Layer 4 of a small transformer language model trained on English Wikipedia (10 layers, counted from 0, width 64).
A neuron's activation on a vector x is GELU(weights . x + bias), where the dot is the dot product.

Input weights of the MLP neurons that the questions are about. A number n stands for n times 0.0084.
n21 (bias -0.071): -28 -42 51 23 0 59 -6 14 -31 0 -12 -25 -24 14 -6 -44 -6 -20 -24 -6 13 16 -13 -21 76 -8 -21 42 7 2 -7 14 -32 38 23 1 17 57 44 11 11 -20 22 34 -57 15 -16 -5 -24 -35 -18 -26 6 6 -26 19 -16 12 -5 -15 -9 5 5 4
n35 (bias -0.014): -7 -55 9 10 19 1 27 -18 28 -53 -34 30 -26 -35 -2 20 -60 11 37 29 15 0 -18 19 -5 12 -18 10 0 13 11 -9 -13 19 -33 31 17 -11 4 26 -37 31 -1 1 -26 -38 -4 15 -24 38 -16 8 41 -26 -56 -12 33 -15 56 23 0 -50 36 -13
n36 (bias -0.070): -24 -40 0 57 -31 5 41 -39 -14 -31 -17 13 3 -20 -19 23 -35 10 16 -31 -34 22 -35 33 -19 49 -9 2 12 -12 -4 7 26 -17 -32 -2 -23 54 14 56 -50 -7 -6 -18 -3 -57 27 -37 36 11 15 52 4 16 -25 37 -28 22 -9 3 0 -24 -9 -16
n38 (bias -0.102): -1 25 17 -1 -38 -14 -7 52 -42 33 0 9 2 6 -34 -18 40 -25 52 18 -9 -6 49 4 3 -3 -3 -18 13 23 -11 11 -12 15 56 -19 17 -10 -12 37 -3 -10 -31 -17 -12 -12 -13 3 45 -29 -9 15 -9 24 29 18 -21 44 13 -48 31 8 -12 -22
n40 (bias -0.050): 13 16 16 -5 52 15 3 27 38 -9 16 26 -23 26 17 -13 -20 4 -8 18 5 6 35 -1 29 -10 -6 -8 39 6 -4 -60 -11 53 16 -4 -20 5 22 22 -40 -11 65 7 -13 28 -25 -25 8 -15 -15 -43 28 -28 -5 -22 -14 11 12 2 15 -22 2 -26
n41 (bias -0.074): 0 3 1 0 10 11 -34 12 -8 4 -28 10 16 35 45 -33 13 -22 -33 6 -18 -14 24 -9 57 -14 -5 19 9 18 -21 -39 -30 16 -2 -8 28 -6 60 -15 54 6 52 17 18 -7 -28 1 2 -38 -15 25 29 -1 -19 1 25 -6 -21 -18 -25 30 -12 -17
n43 (bias -0.060): -4 -19 12 -5 -18 42 -54 23 -23 -7 -37 -1 11 37 21 16 13 -1 35 37 29 4 14 21 6 -3 -5 -37 -24 -12 -11 -20 -35 -17 -40 -31 20 4 9 -6 22 17 -14 -13 -9 -10 15 33 -43 -31 13 1 1 25 -22 -33 16 24 -19 -8 10 26 -4 13
n65 (bias -0.096): 0 26 22 15 10 9 -20 -18 24 9 16 40 -23 25 -13 -4 -50 -71 -23 29 -4 -22 0 16 15 37 -4 -11 -48 7 56 45 -22 -46 44 19 -5 27 -17 -32 -34 -12 8 -56 -25 81 -94 40 -34 -55 69 40 7 -5 2 33 82 25 -9 -10 -40 5 -13 -27
n80 (bias -0.080): 22 -18 17 16 -5 20 -2 -6 -17 -23 -21 -3 -6 63 35 -19 -10 -15 -33 -6 22 5 0 -6 1 44 21 7 -31 14 -30 -13 19 4 -19 -18 30 2 19 -25 -8 -1 46 32 -4 -10 -9 -11 -61 -4 -18 -3 0 21 -11 -4 20 -23 -5 -43 11 -2 0 0
n82 (bias -0.044): 5 4 67 4 16 8 14 10 18 -33 -19 36 -59 3 38 10 46 -13 6 14 23 13 45 31 15 12 -11 -5 8 -15 -2 -31 15 2 -28 -23 50 -5 25 -1 2 -14 11 -17 -8 -53 -28 -15 -33 -11 10 -13 -32 -7 -26 -42 -10 30 -4 2 -29 20 -5 9
n88 (bias -0.060): 17 -11 40 29 21 29 1 6 -27 -5 -43 -4 -36 41 49 -22 17 -1 -35 15 4 -21 39 48 -8 54 -25 -43 23 17 -15 -9 9 27 -65 -18 53 -4 23 32 6 -8 -39 -21 -24 -2 10 46 -39 5 -11 -2 3 17 -24 -35 35 -35 20 -41 -15 16 9 0
n89 (bias -0.050): -16 -14 -11 16 -18 17 -74 4 16 -9 -25 67 8 36 16 -22 -32 54 28 5 26 -35 9 2 -13 20 -8 -26 1 27 -10 -23 26 -13 1 -3 52 -50 27 -14 15 14 18 30 -24 0 -4 -2 -36 -19 -31 -17 -29 -22 0 7 46 -10 -20 8 -8 47 -14 0
n101 (bias -0.045): -7 0 8 -3 -63 38 -15 42 -20 -45 -22 -6 -27 7 16 -53 6 -30 28 22 7 -14 -19 -46 -23 -12 -25 -3 28 12 -15 -18 1 57 28 40 -8 9 18 -19 13 -10 24 71 19 11 35 33 -51 2 42 7 22 3 35 -32 -24 7 -13 23 -3 5 -34 -9
n129 (bias -0.048): -24 11 -40 11 38 17 3 -28 -18 -34 21 21 -29 7 4 -30 24 44 46 -5 -8 -25 65 -42 -2 7 -29 -44 3 19 11 12 -55 57 38 -59 -26 -36 7 -12 -13 -29 63 13 -23 -9 22 -12 -13 -19 37 4 7 8 -1 3 29 29 11 13 -22 21 -74 7
n133 (bias -0.079): -14 21 32 2 -43 30 -6 64 -13 2 31 -11 20 9 18 1 1 2 -21 -1 1 -5 11 4 -8 10 -31 -52 -39 4 -11 8 -17 37 18 14 -7 -10 13 -21 -8 22 28 7 -12 -22 11 9 14 24 1 5 32 10 3 -2 -17 -17 -17 -4 -48 -29 -28 -20
n146 (bias -0.060): -32 -6 23 -5 -21 86 -20 13 -1 -55 -37 -13 -2 6 -5 7 -10 8 -44 40 -20 -6 -4 -5 0 -26 -20 -9 28 19 16 25 26 42 -13 -26 -3 -9 -6 39 -31 -5 58 4 15 -6 24 16 -25 -24 2 10 15 25 -29 -1 -33 23 -17 -19 19 7 30 0
n159 (bias 0.010): -45 24 2 21 1 5 -2 3 -16 -6 6 -18 28 18 11 -8 31 -6 -63 -4 -9 -26 8 10 -6 49 4 -52 11 65 -34 -16 -7 20 -26 -9 26 -52 -2 5 -20 -15 14 -8 -18 -58 -1 20 -22 -2 21 -25 -3 35 -57 -20 -10 -1 -3 -11 2 32 -21 -4
n160 (bias -0.028): 15 -11 -16 18 18 -41 -13 -25 6 31 -12 -27 -33 2 19 -19 18 26 23 -28 -26 -1 11 -26 -11 -1 10 -22 0 0 2 -17 -23 -14 57 3 3 0 -1 14 25 24 -5 -8 4 9 -3 27 11 -6 -7 -17 22 -32 6 16 44 3 -17 30 -45 27 -8 -12
n164 (bias -0.080): -23 18 38 -18 1 6 -35 60 0 -9 0 16 8 33 34 -45 14 8 19 12 -4 -20 6 11 71 -7 -10 -24 0 33 -19 -18 -14 61 -15 -12 -21 23 23 -8 26 -8 29 5 -17 21 8 -19 -9 -15 -22 -8 21 12 3 -22 8 23 -5 3 3 0 16 -24
n166 (bias -0.073): -46 2 24 18 -11 28 -18 32 12 -18 -49 11 -25 38 14 51 -18 -17 -8 18 26 44 -23 37 -9 17 -32 -17 1 28 -4 -23 20 20 -20 39 8 -9 43 -40 8 -12 -42 -13 2 13 9 -4 -31 1 -20 21 -38 34 -11 -26 -2 5 -15 -51 -23 51 -51 2
n169 (bias -0.065): -10 -45 0 -19 -10 25 -41 -16 -10 -35 31 -1 -27 49 -43 -6 -18 4 -7 3 2 17 -29 29 -8 15 -37 14 -26 21 66 20 -8 33 -27 29 -19 2 -6 19 8 30 18 63 5 -55 10 -48 -23 21 21 -6 4 31 -66 4 2 4 34 8 -5 -13 70 -22
n174 (bias 0.005): -19 -38 -2 19 -9 23 -31 -13 9 -27 -13 -3 35 -6 22 -18 -20 46 -33 55 12 -15 -13 39 14 -10 16 -31 1 23 -25 -29 -47 28 -40 -20 3 1 44 -5 18 -8 -4 17 -35 18 10 -13 -24 -8 -22 11 9 13 -11 21 -15 2 -12 -13 1 -54 20 0
n175 (bias 0.014): -13 -6 -26 3 -34 -22 1 -28 18 -12 -6 18 -3 10 -13 -1 20 38 23 18 5 12 22 -2 -7 -13 21 14 0 1 -4 37 19 -25 33 24 6 -8 0 5 -17 39 -18 -9 25 -13 -13 13 1 -37 27 5 -23 -2 8 7 34 4 -36 5 -13 27 -36 -15
n181 (bias -0.072): 15 6 -19 11 -30 13 -11 -2 -25 -28 24 5 1 -17 4 4 -3 29 3 34 -15 10 18 28 -36 33 -4 -43 5 -18 -26 5 -4 8 -10 -51 15 -3 35 13 -20 7 11 -31 10 -27 11 18 40 -11 46 40 42 11 17 -10 17 9 -3 -9 -44 -20 -25 -2
n189 (bias -0.070): -26 -3 -6 29 13 0 22 -18 -2 -14 -48 -14 -36 18 -17 31 27 19 -23 8 -28 49 71 -10 -30 -4 -71 0 4 5 2 -70 11 0 25 10 12 -37 7 46 25 39 -3 -15 21 -13 -43 22 1 -8 3 -35 40 16 72 21 31 -33 47 18 -22 -6 -7 -14
n191 (bias -0.080): 38 7 -6 22 4 33 19 2 23 -35 -27 15 -8 -20 12 -29 -62 23 46 16 -24 10 20 8 -44 66 -3 -34 -29 7 46 6 24 22 8 -21 6 2 -2 8 -46 0 20 39 10 39 15 2 -58 8 61 -28 2 5 -49 -33 -55 -31 -5 3 5 8 40 -8
n194 (bias -0.075): 24 -4 66 13 -14 -54 -21 27 39 36 1 7 1 17 43 -40 -10 -59 20 -51 6 -24 35 -17 -3 14 -41 14 -25 22 20 26 35 -12 72 30 -52 -11 4 -2 -50 15 2 -40 -38 29 -57 -46 15 6 28 -19 51 1 6 44 -4 11 30 17 -36 -19 -3 -44
n207 (bias -0.097): -10 -42 25 1 -84 9 -22 29 -18 -32 -2 -11 -21 -39 6 10 -10 20 -5 -37 25 -20 12 9 8 18 -34 -25 55 11 -4 20 44 33 -18 15 -2 -5 6 57 -35 56 40 0 18 -42 5 -71 -10 16 -3 5 19 59 -10 -44 33 35 1 -21 -19 -6 45 1
n213 (bias -0.022): 12 13 -13 53 -11 36 26 37 -6 -3 52 -19 -29 -34 40 -7 -18 12 -10 -33 -36 9 24 -21 -17 46 5 -8 50 1 -8 38 16 -58 11 -5 -1 -31 17 36 -10 -22 -10 -15 -1 -24 -22 -15 10 8 11 -7 26 7 -1 15 -13 32 53 -87 22 -70 29 -4
n228 (bias -0.013): 6 7 -39 24 -22 -32 0 -6 -10 -16 -13 10 13 -24 -48 -12 24 33 20 6 -35 -17 58 -41 -26 -6 5 -1 11 23 26 47 2 -19 20 -3 14 -20 -12 -16 -4 28 -11 -44 27 -59 -5 -4 37 -4 24 10 -17 33 10 38 6 -21 -18 2 8 -4 -25 -16
n244 (bias -0.071): 40 -53 -4 23 27 -13 38 -7 -17 25 -18 14 -32 25 -30 -6 22 14 1 19 -23 -14 42 -14 -1 15 -22 27 0 -9 -24 -8 17 -23 -6 -6 12 -26 -3 45 -23 -18 -19 -13 62 4 -21 18 16 -9 48 -34 45 18 -12 25 2 21 -2 -8 8 -13 -40 6
n251 (bias -0.066): 2 4 43 9 8 -18 -7 24 -20 -11 23 35 -23 46 -1 13 38 5 -30 19 -22 -40 -18 8 -7 25 25 -19 -2 11 -14 -14 12 -47 56 -3 22 -24 -12 -7 -39 30 -10 -26 -21 16 -13 -13 27 4 13 -13 -23 13 -64 40 31 50 -4 2 1 -6 -23 3

Each question shows a token from some text and the vector x that enters the MLP there. A number n stands for n times 0.049.

" the": 5 3 -8 -48 0 14 5 -12 -8 -5 6 3 -13 21 1 7 -12 4 1 7 -9 11 -4 -11 -6 -12 -12 10 13 -65 9 29 -1 -7 0 2 -7 8 -20 -4 3 -8 7 1 16 0 -8 -2 -4 14 8 -8 0 -20 -13 -10 -3 -20 -22 4 16 21 -9 80
Which neuron fires most, and how strongly? n146, at about 0.47

" re": 6 5 -17 -54 11 -20 -8 0 -3 1 34 29 3 -6 -12 13 9 6 -5 4 7 -5 11 -8 -15 -15 -4 6 -12 -25 19 5 1 -5 11 -2 -11 -8 -19 -4 10 -11 -35 -9 -5 2 -18 29 -7 21 9 -16 -10 -34 3 10 21 21 0 15 -3 33 -26 58
Which neuron fires most, and how strongly? n65, at about 2.1

" War": 11 9 0 -45 5 15 -1 -13 -14 29 9 0 47 -15 -1 9 5 -6 -16 -3 -15 1 -14 -2 -3 -12 -20 3 41 -23 0 -19 -18 0 2 20 -8 -28 21 19 26 -12 -2 2 10 4 -14 -2 -4 22 -20 18 -19 -34 2 -9 -12 -30 -23 2 5 29 -6 57
Which neuron fires most, and how strongly? n41, at about 1.5

" Bo": -5 27 -5 -49 -8 14 -4 -42 -11 -8 -4 7 54 -11 19 10 -17 6 -7 -14 5 8 -8 29 -3 -11 7 -19 20 -38 -5 -9 2 -8 5 12 -6 -22 18 -32 21 -3 -6 -5 3 -2 -18 -4 5 21 -13 18 -4 -14 4 -4 6 -26 -11 2 9 26 8 55
The neuron with the highest activation: n89

"\n": -1 5 -12 -23 17 -2 -1 -8 -9 26 -8 -29 14 -6 -6 -4 1 -5 4 -16 -13 23 21 -3 -31 6 8 2 -5 -13 -4 -1 1 -5 -11 0 0 3 -13 15 -11 -1 -32 -20 -19 5 -10 11 20 14 -2 -1 -9 5 -16 -2 4 -1 -13 -5 18 4 1 85
The neuron with the highest activation: n244

" |": -4 -1 -16 -24 6 -4 -2 6 -15 19 18 -3 -3 -11 -6 6 1 -4 -3 -12 -2 3 -2 10 -8 7 16 -1 1 -40 -19 8 4 -12 6 -24 11 4 -28 12 1 -12 -11 -15 -17 12 -21 -16 -2 15 8 4 -6 -17 1 9 1 14 -7 9 10 -1 5 88
Which neuron fires most, and how strongly? n251, at about 1.2

"ity": -12 8 3 -61 10 17 -1 0 -17 3 51 -2 11 -4 -1 4 -10 -9 -13 23 10 15 0 3 -10 -27 -8 8 -7 -31 13 3 8 24 -15 20 -6 -17 -7 24 -5 -19 0 -3 -16 -7 -10 -10 4 13 7 5 -24 -32 -4 -17 -10 2 -9 5 35 4 0 66
Which neuron fires most, and how strongly? n169, at about 1.2

"hy": -5 23 -36 -72 13 14 11 -30 8 -1 35 14 19 -3 -13 9 -13 4 12 4 11 -2 7 19 -11 -28 29 -6 -15 3 -2 3 3 21 -6 -4 13 -12 10 -8 -21 7 -15 -17 5 0 -9 -12 37 23 -11 1 28 -14 1 -40 -6 -8 -30 -2 19 -15 -8 40
Which neuron fires most, and how strongly? n181, at about 1.5

"'": 6 -14 -9 -50 4 1 16 3 5 -12 1 -17 19 20 18 1 2 7 -9 22 41 11 -26 6 -9 -8 26 -13 -4 -27 -20 -24 -2 15 -5 15 5 -1 -21 0 -3 0 -2 2 9 12 -5 5 4 30 -12 -1 13 -25 -22 -23 -5 -38 2 3 -11 5 -25 55
Which two neurons fire most, strongest first? n35, n80

" he": 24 -2 -16 -46 8 -19 9 -21 -4 -9 12 -3 18 -9 3 -4 -23 5 13 18 -10 2 6 1 7 -8 0 -3 18 -40 -6 -3 -2 18 -27 -2 0 -3 25 -12 32 -5 -14 -15 -11 8 -13 19 21 18 -7 -16 5 -45 1 0 6 -12 12 -9 10 6 -11 69
Which neuron fires most, and how strongly? n35, at about 0.61

" —": 11 10 -4 -33 20 -3 4 -16 -8 2 10 -19 8 -9 -2 13 4 -19 -2 22 2 -4 0 1 7 -2 1 6 0 -10 -6 -23 6 29 -8 -12 3 -19 9 -9 17 -19 -31 -20 0 -1 -16 14 13 12 -10 4 1 -28 12 -5 0 0 -2 -15 4 3 -6 83
The three highest activations, in order: n88, n82, n166

"per": -6 10 2 -71 1 -21 6 -4 10 16 39 4 1 15 12 -2 -4 12 4 -8 7 34 10 -13 -23 -11 12 14 -16 -13 14 -5 -2 0 14 20 -15 22 -38 7 -7 -14 0 -3 7 6 -18 -9 -6 25 -1 -10 35 -35 5 -15 -8 -17 -17 15 10 8 -25 40
The three highest activations, in order: n194, n40, n160

" Am": -14 24 2 -45 12 -5 -9 -16 -2 -21 -19 -43 56 11 -9 7 -8 9 -16 -13 0 7 -11 8 -7 -27 -12 19 2 -17 -10 5 23 -9 22 17 9 -7 -4 2 20 5 -18 -14 4 -2 -13 10 9 14 -1 -17 25 -19 17 20 10 -30 -52 13 -1 20 2 57
Which neuron fires most, and how strongly? n189, at about 1.6

" New": 5 -2 -27 -46 -5 26 -7 3 -4 -6 13 -11 29 -7 -19 -2 -8 6 -23 -3 7 -1 -14 -9 2 1 -3 3 31 -40 -11 -32 -5 -11 20 52 11 1 -29 -1 10 -16 -2 17 0 -5 -6 22 -1 16 -12 9 -28 -28 -5 -1 -11 6 -13 5 15 49 -11 60
Which neuron fires most, and how strongly? n101, at about 1.6

"id": 2 39 27 -81 4 7 -9 -10 11 29 31 12 2 0 -21 14 6 7 -31 0 -5 14 -2 8 -15 -35 3 -17 -9 -30 12 13 -12 0 17 -10 2 7 -29 1 -17 -23 2 -12 -13 6 -11 -11 11 17 7 -8 10 -13 10 -10 11 -1 -5 6 11 19 3 45
Which neuron fires most, and how strongly? n65, at about 1.8

"er": 0 4 6 -72 6 -9 -5 5 -14 -2 -3 -4 19 -21 29 -13 -6 19 -9 1 -15 4 6 -3 -3 -17 6 9 -7 -10 8 -7 -16 25 -11 20 0 12 -12 -10 18 -11 -13 0 -1 23 -8 -20 0 22 -27 -5 3 -23 2 -14 -21 -14 2 23 16 31 14 54
The neuron with the highest activation: n164

" to": 8 23 -4 -58 10 -2 1 -42 -8 -15 -2 0 -15 -4 24 9 8 -1 19 -10 2 -14 -1 1 2 -33 -2 -3 7 -43 7 7 7 12 9 3 -1 -1 3 6 2 -8 -6 -23 -2 14 -6 5 16 17 -12 9 -16 -32 9 -21 13 9 -18 13 -6 19 -22 67
Which neuron fires most, and how strongly? n129, at about 1.6

"s": 7 5 -7 -63 -7 -8 8 19 -10 11 12 0 28 -26 0 -2 6 9 5 8 5 10 1 -6 -13 -16 12 7 -4 -29 9 11 10 -15 1 -9 -12 5 -24 13 -17 15 -10 -32 -5 -25 -16 -8 29 16 -11 20 -1 -29 -4 2 -1 13 -7 8 15 -6 2 63
The three highest activations, in order: n228, n38, n181

" Car": 8 24 -11 -61 7 5 -2 -31 -4 0 12 2 37 -11 5 -20 -5 7 -13 -11 -22 4 3 -8 -12 -4 -3 2 -1 -23 -6 -4 -6 9 29 44 4 -11 33 0 21 -5 -15 10 -6 17 -8 0 -9 13 -20 -2 -35 -8 19 -31 3 -13 -30 15 18 47 -18 53
The neuron with the highest activation: n89

"78": 6 12 2 -25 10 4 -8 -33 6 15 13 -31 65 21 0 4 3 -12 -18 -12 24 11 -4 -7 -7 2 13 -7 -11 -23 -5 6 16 -5 -5 -21 -8 -11 -8 -11 -8 -22 -1 -3 -13 -11 -10 0 -6 19 -4 -9 26 -21 26 13 -17 -3 -25 -1 21 -22 0 69
The three highest activations, in order: n80, n174, n159

" \"": -3 -5 -22 -40 18 -18 5 -18 19 -5 10 -13 16 5 -15 7 11 -7 -4 28 2 4 1 13 -4 -10 17 -4 7 -17 -8 -6 15 16 4 -17 0 -11 -30 0 14 10 -36 -4 15 -23 -7 8 -3 14 -19 -19 12 3 -11 -3 2 -1 -17 14 8 13 -26 76
The neuron with the highest activation: n244

"nd": 26 5 13 -61 0 -3 -10 -8 -29 22 -5 -15 53 6 13 0 8 12 -9 -20 -17 18 -11 -7 -3 -9 25 -5 6 -28 -9 8 18 -22 1 -9 -16 12 -11 -1 7 -22 1 -26 -2 14 -11 13 -3 19 8 7 12 -9 3 -22 -24 -4 -29 33 -1 0 14 51
Which two neurons fire most, strongest first? n43, n160

" of": 15 18 17 -44 4 -3 -4 -14 -11 -14 -9 -18 2 -6 28 -10 -3 14 -2 -26 22 14 -2 -14 3 -29 -13 -16 -3 -42 12 0 -8 4 -9 27 7 -5 -15 0 5 -4 -1 18 -3 9 -14 0 9 22 -5 4 -21 -21 3 -16 1 3 -30 3 3 28 -14 72
The neuron with the highest activation: n82

"26": 18 25 6 -22 19 -2 0 -30 -15 3 13 -15 27 26 15 -2 8 -3 -11 -15 0 20 -15 -11 -3 -21 23 29 -10 -46 -6 6 1 14 -17 -1 -5 2 -1 -4 17 -29 2 9 -16 -10 -18 5 -21 18 -9 -6 3 -16 -9 7 -4 -9 -14 -38 8 -4 7 73
The three highest activations, in order: n80, n21, n41

"re": 16 -29 -5 -71 10 -3 14 5 -5 -7 -9 -4 19 10 -7 -8 -10 -12 1 16 -3 -1 -19 2 -13 -2 5 4 -10 -32 17 -4 -10 16 -16 31 -18 20 -14 -1 9 -14 -5 26 8 7 -9 3 -10 16 -6 2 0 -29 4 13 7 -14 -4 7 11 -12 14 63
The neuron with the highest activation: n169

"y": -6 2 4 -68 14 10 -3 -9 -4 -2 7 -2 23 -9 11 10 -18 0 -12 41 -2 -3 8 10 -5 -37 9 -9 1 0 -8 6 1 14 -10 22 -5 1 -10 -7 -28 -16 -15 -14 10 -1 0 -8 12 19 -5 1 -10 -30 1 4 -23 -9 -5 12 23 -9 28 62
Which two neurons fire most, strongest first? n146, n174

"ing": 8 2 21 -66 -4 17 -5 4 -1 20 -4 -15 10 -10 10 20 24 -3 -1 17 8 -4 -8 10 7 -31 -14 4 -10 -19 -11 -20 17 11 -28 19 -2 4 -33 3 -13 -18 5 8 4 5 5 -4 8 21 -34 21 -26 -19 7 -33 2 -9 -5 -2 14 3 -21 56
The neuron with the highest activation: n166

" a": 5 -3 -30 -52 -1 18 -7 -25 0 5 4 0 -15 20 -7 11 -1 3 15 21 0 30 -17 -1 -10 -4 -6 3 -9 -46 -2 22 6 -5 10 -17 -4 8 -10 -2 5 7 -4 6 -16 -9 -16 5 31 16 0 -19 -25 -29 -10 1 2 0 3 13 13 13 -14 71
Which two neurons fire most, strongest first? n175, n43

"it": -9 8 -3 -77 20 7 -16 10 -3 30 10 -23 32 -12 -10 30 17 23 -7 -8 12 -8 -13 -15 10 -14 -13 -15 -21 12 10 -21 -6 -8 -14 15 6 5 -17 9 0 -8 5 -3 10 15 -7 16 2 19 -25 2 2 -37 1 -11 6 -11 -10 -6 5 10 0 46
The neuron with the highest activation: n43

"T": -6 17 -14 -48 12 8 -3 -21 -9 25 -7 -2 73 -6 10 -6 10 -10 6 -34 19 -3 -25 -1 2 -12 27 2 -3 -19 -2 4 16 -5 -33 11 -11 -9 -4 -21 10 3 5 -4 7 -5 -11 -2 -10 21 16 -15 2 15 -9 -11 -6 -18 -32 -14 -2 12 10 56
Which two neurons fire most, strongest first? n159, n43

" remain": 12 12 -16 -47 6 3 2 9 -16 5 8 -1 -4 -1 30 16 5 22 2 16 1 23 1 22 -16 -4 -7 2 8 -19 4 20 4 26 -3 -18 -7 -8 -15 3 6 -37 -15 -30 -10 2 -13 33 0 13 -18 -5 -4 -70 6 -19 12 -20 9 -9 7 4 -3 53
The neuron with the highest activation: n88

"ant": 6 22 5 -71 0 -5 -14 3 -5 9 9 -21 23 1 -2 6 3 10 -15 5 8 22 -2 21 -13 -24 13 -3 5 -38 0 4 -2 32 -32 1 -7 -1 -24 13 -51 -15 11 8 -5 -7 -5 2 5 21 1 14 -16 -23 6 -16 4 -2 -4 20 11 2 -16 52
Which neuron fires most, and how strongly? n146, at about 0.72

"o": -1 11 -16 -66 5 1 -5 1 10 -7 -6 -13 55 -41 24 11 -10 -8 -2 -6 7 -1 -4 -5 4 -14 2 -3 -17 -20 -5 -6 -11 -1 -4 8 -13 -12 13 -22 -1 1 3 7 2 -5 -11 -24 10 19 -27 6 11 12 19 -18 13 18 -13 5 -4 9 21 58
The neuron with the highest activation: n207

"\"": -13 7 -13 -25 24 -13 1 -15 5 10 16 -17 20 2 17 3 3 -7 -25 9 3 9 -2 8 1 -17 1 -5 16 22 0 -25 1 9 -11 -10 -6 5 -23 7 14 -10 1 -18 -33 -7 -16 11 13 19 -34 -4 17 -32 -17 -11 3 -1 -4 -1 13 -2 -11 79
Which neuron fires most, and how strongly? n159, at about 1.8

"g": 7 19 -3 -57 16 0 -21 -12 8 45 42 -6 29 5 -19 2 15 14 0 -3 -27 3 -11 -28 -15 -14 -12 -4 12 -15 19 -6 26 2 22 -14 -25 -7 -24 -18 -10 0 -15 -14 -13 33 -16 -25 19 23 -3 -12 -8 -17 10 22 -1 -5 9 17 7 -4 -1 43
The neuron with the highest activation: n194

",": 1 0 -1 -33 5 -18 -8 -2 -7 7 5 -11 1 -1 19 -4 -6 13 -2 -3 -7 27 -1 -14 16 2 -7 -3 4 -38 -8 -12 4 14 -8 9 4 -6 8 -2 8 -18 1 -10 -13 -1 -15 -4 27 21 -1 -6 -26 -24 -5 -4 -1 13 -21 -11 0 6 -2 84
Which neuron fires most, and how strongly? n82, at about 1.1

" Island": -13 25 -4 -59 5 25 -13 -12 -21 -6 20 -16 53 -1 32 21 9 -4 -14 -8 16 15 -29 16 0 -18 1 27 -1 -26 -16 -15 16 23 -9 20 5 -14 6 1 8 -21 7 -3 -5 -16 4 0 -6 15 -31 3 -5 -28 -14 -11 0 -7 -24 -3 16 8 -13 50
Which neuron fires most, and how strongly? n166, at about 1.4

" Great": 9 26 -23 -37 0 9 -12 -5 -3 0 9 -4 43 -12 19 18 -12 15 -34 -12 -3 1 -13 9 9 3 -2 -2 17 -44 -19 -8 -19 12 7 20 -4 -4 -23 3 12 -32 -2 23 3 -7 -8 11 -17 19 -12 19 -11 -25 -16 -12 -12 -16 -23 33 4 44 -20 54
The neuron with the highest activation: n159

" L": 13 13 -13 -40 -6 -8 -11 -19 -6 9 -14 -4 69 -17 -24 -2 -6 1 -7 18 1 13 16 0 -2 -4 4 0 18 -20 -13 3 0 9 -1 13 1 -22 -22 -25 45 1 -25 -19 9 1 -8 -12 0 17 14 0 -24 -24 11 10 -1 -26 2 17 -5 37 -6 58
Which neuron fires most, and how strongly? n228, at about 2

" Sh": -8 21 -5 -45 10 -6 -7 -21 -5 10 -4 -4 57 -18 -14 25 10 11 9 7 -7 2 -28 19 -1 2 -12 -20 -1 -6 -13 -22 26 -13 -12 7 5 -13 6 -2 25 3 8 -23 32 -14 1 5 7 19 -36 26 -17 -23 10 0 -5 -40 -30 8 -1 12 -7 53
The neuron with the highest activation: n89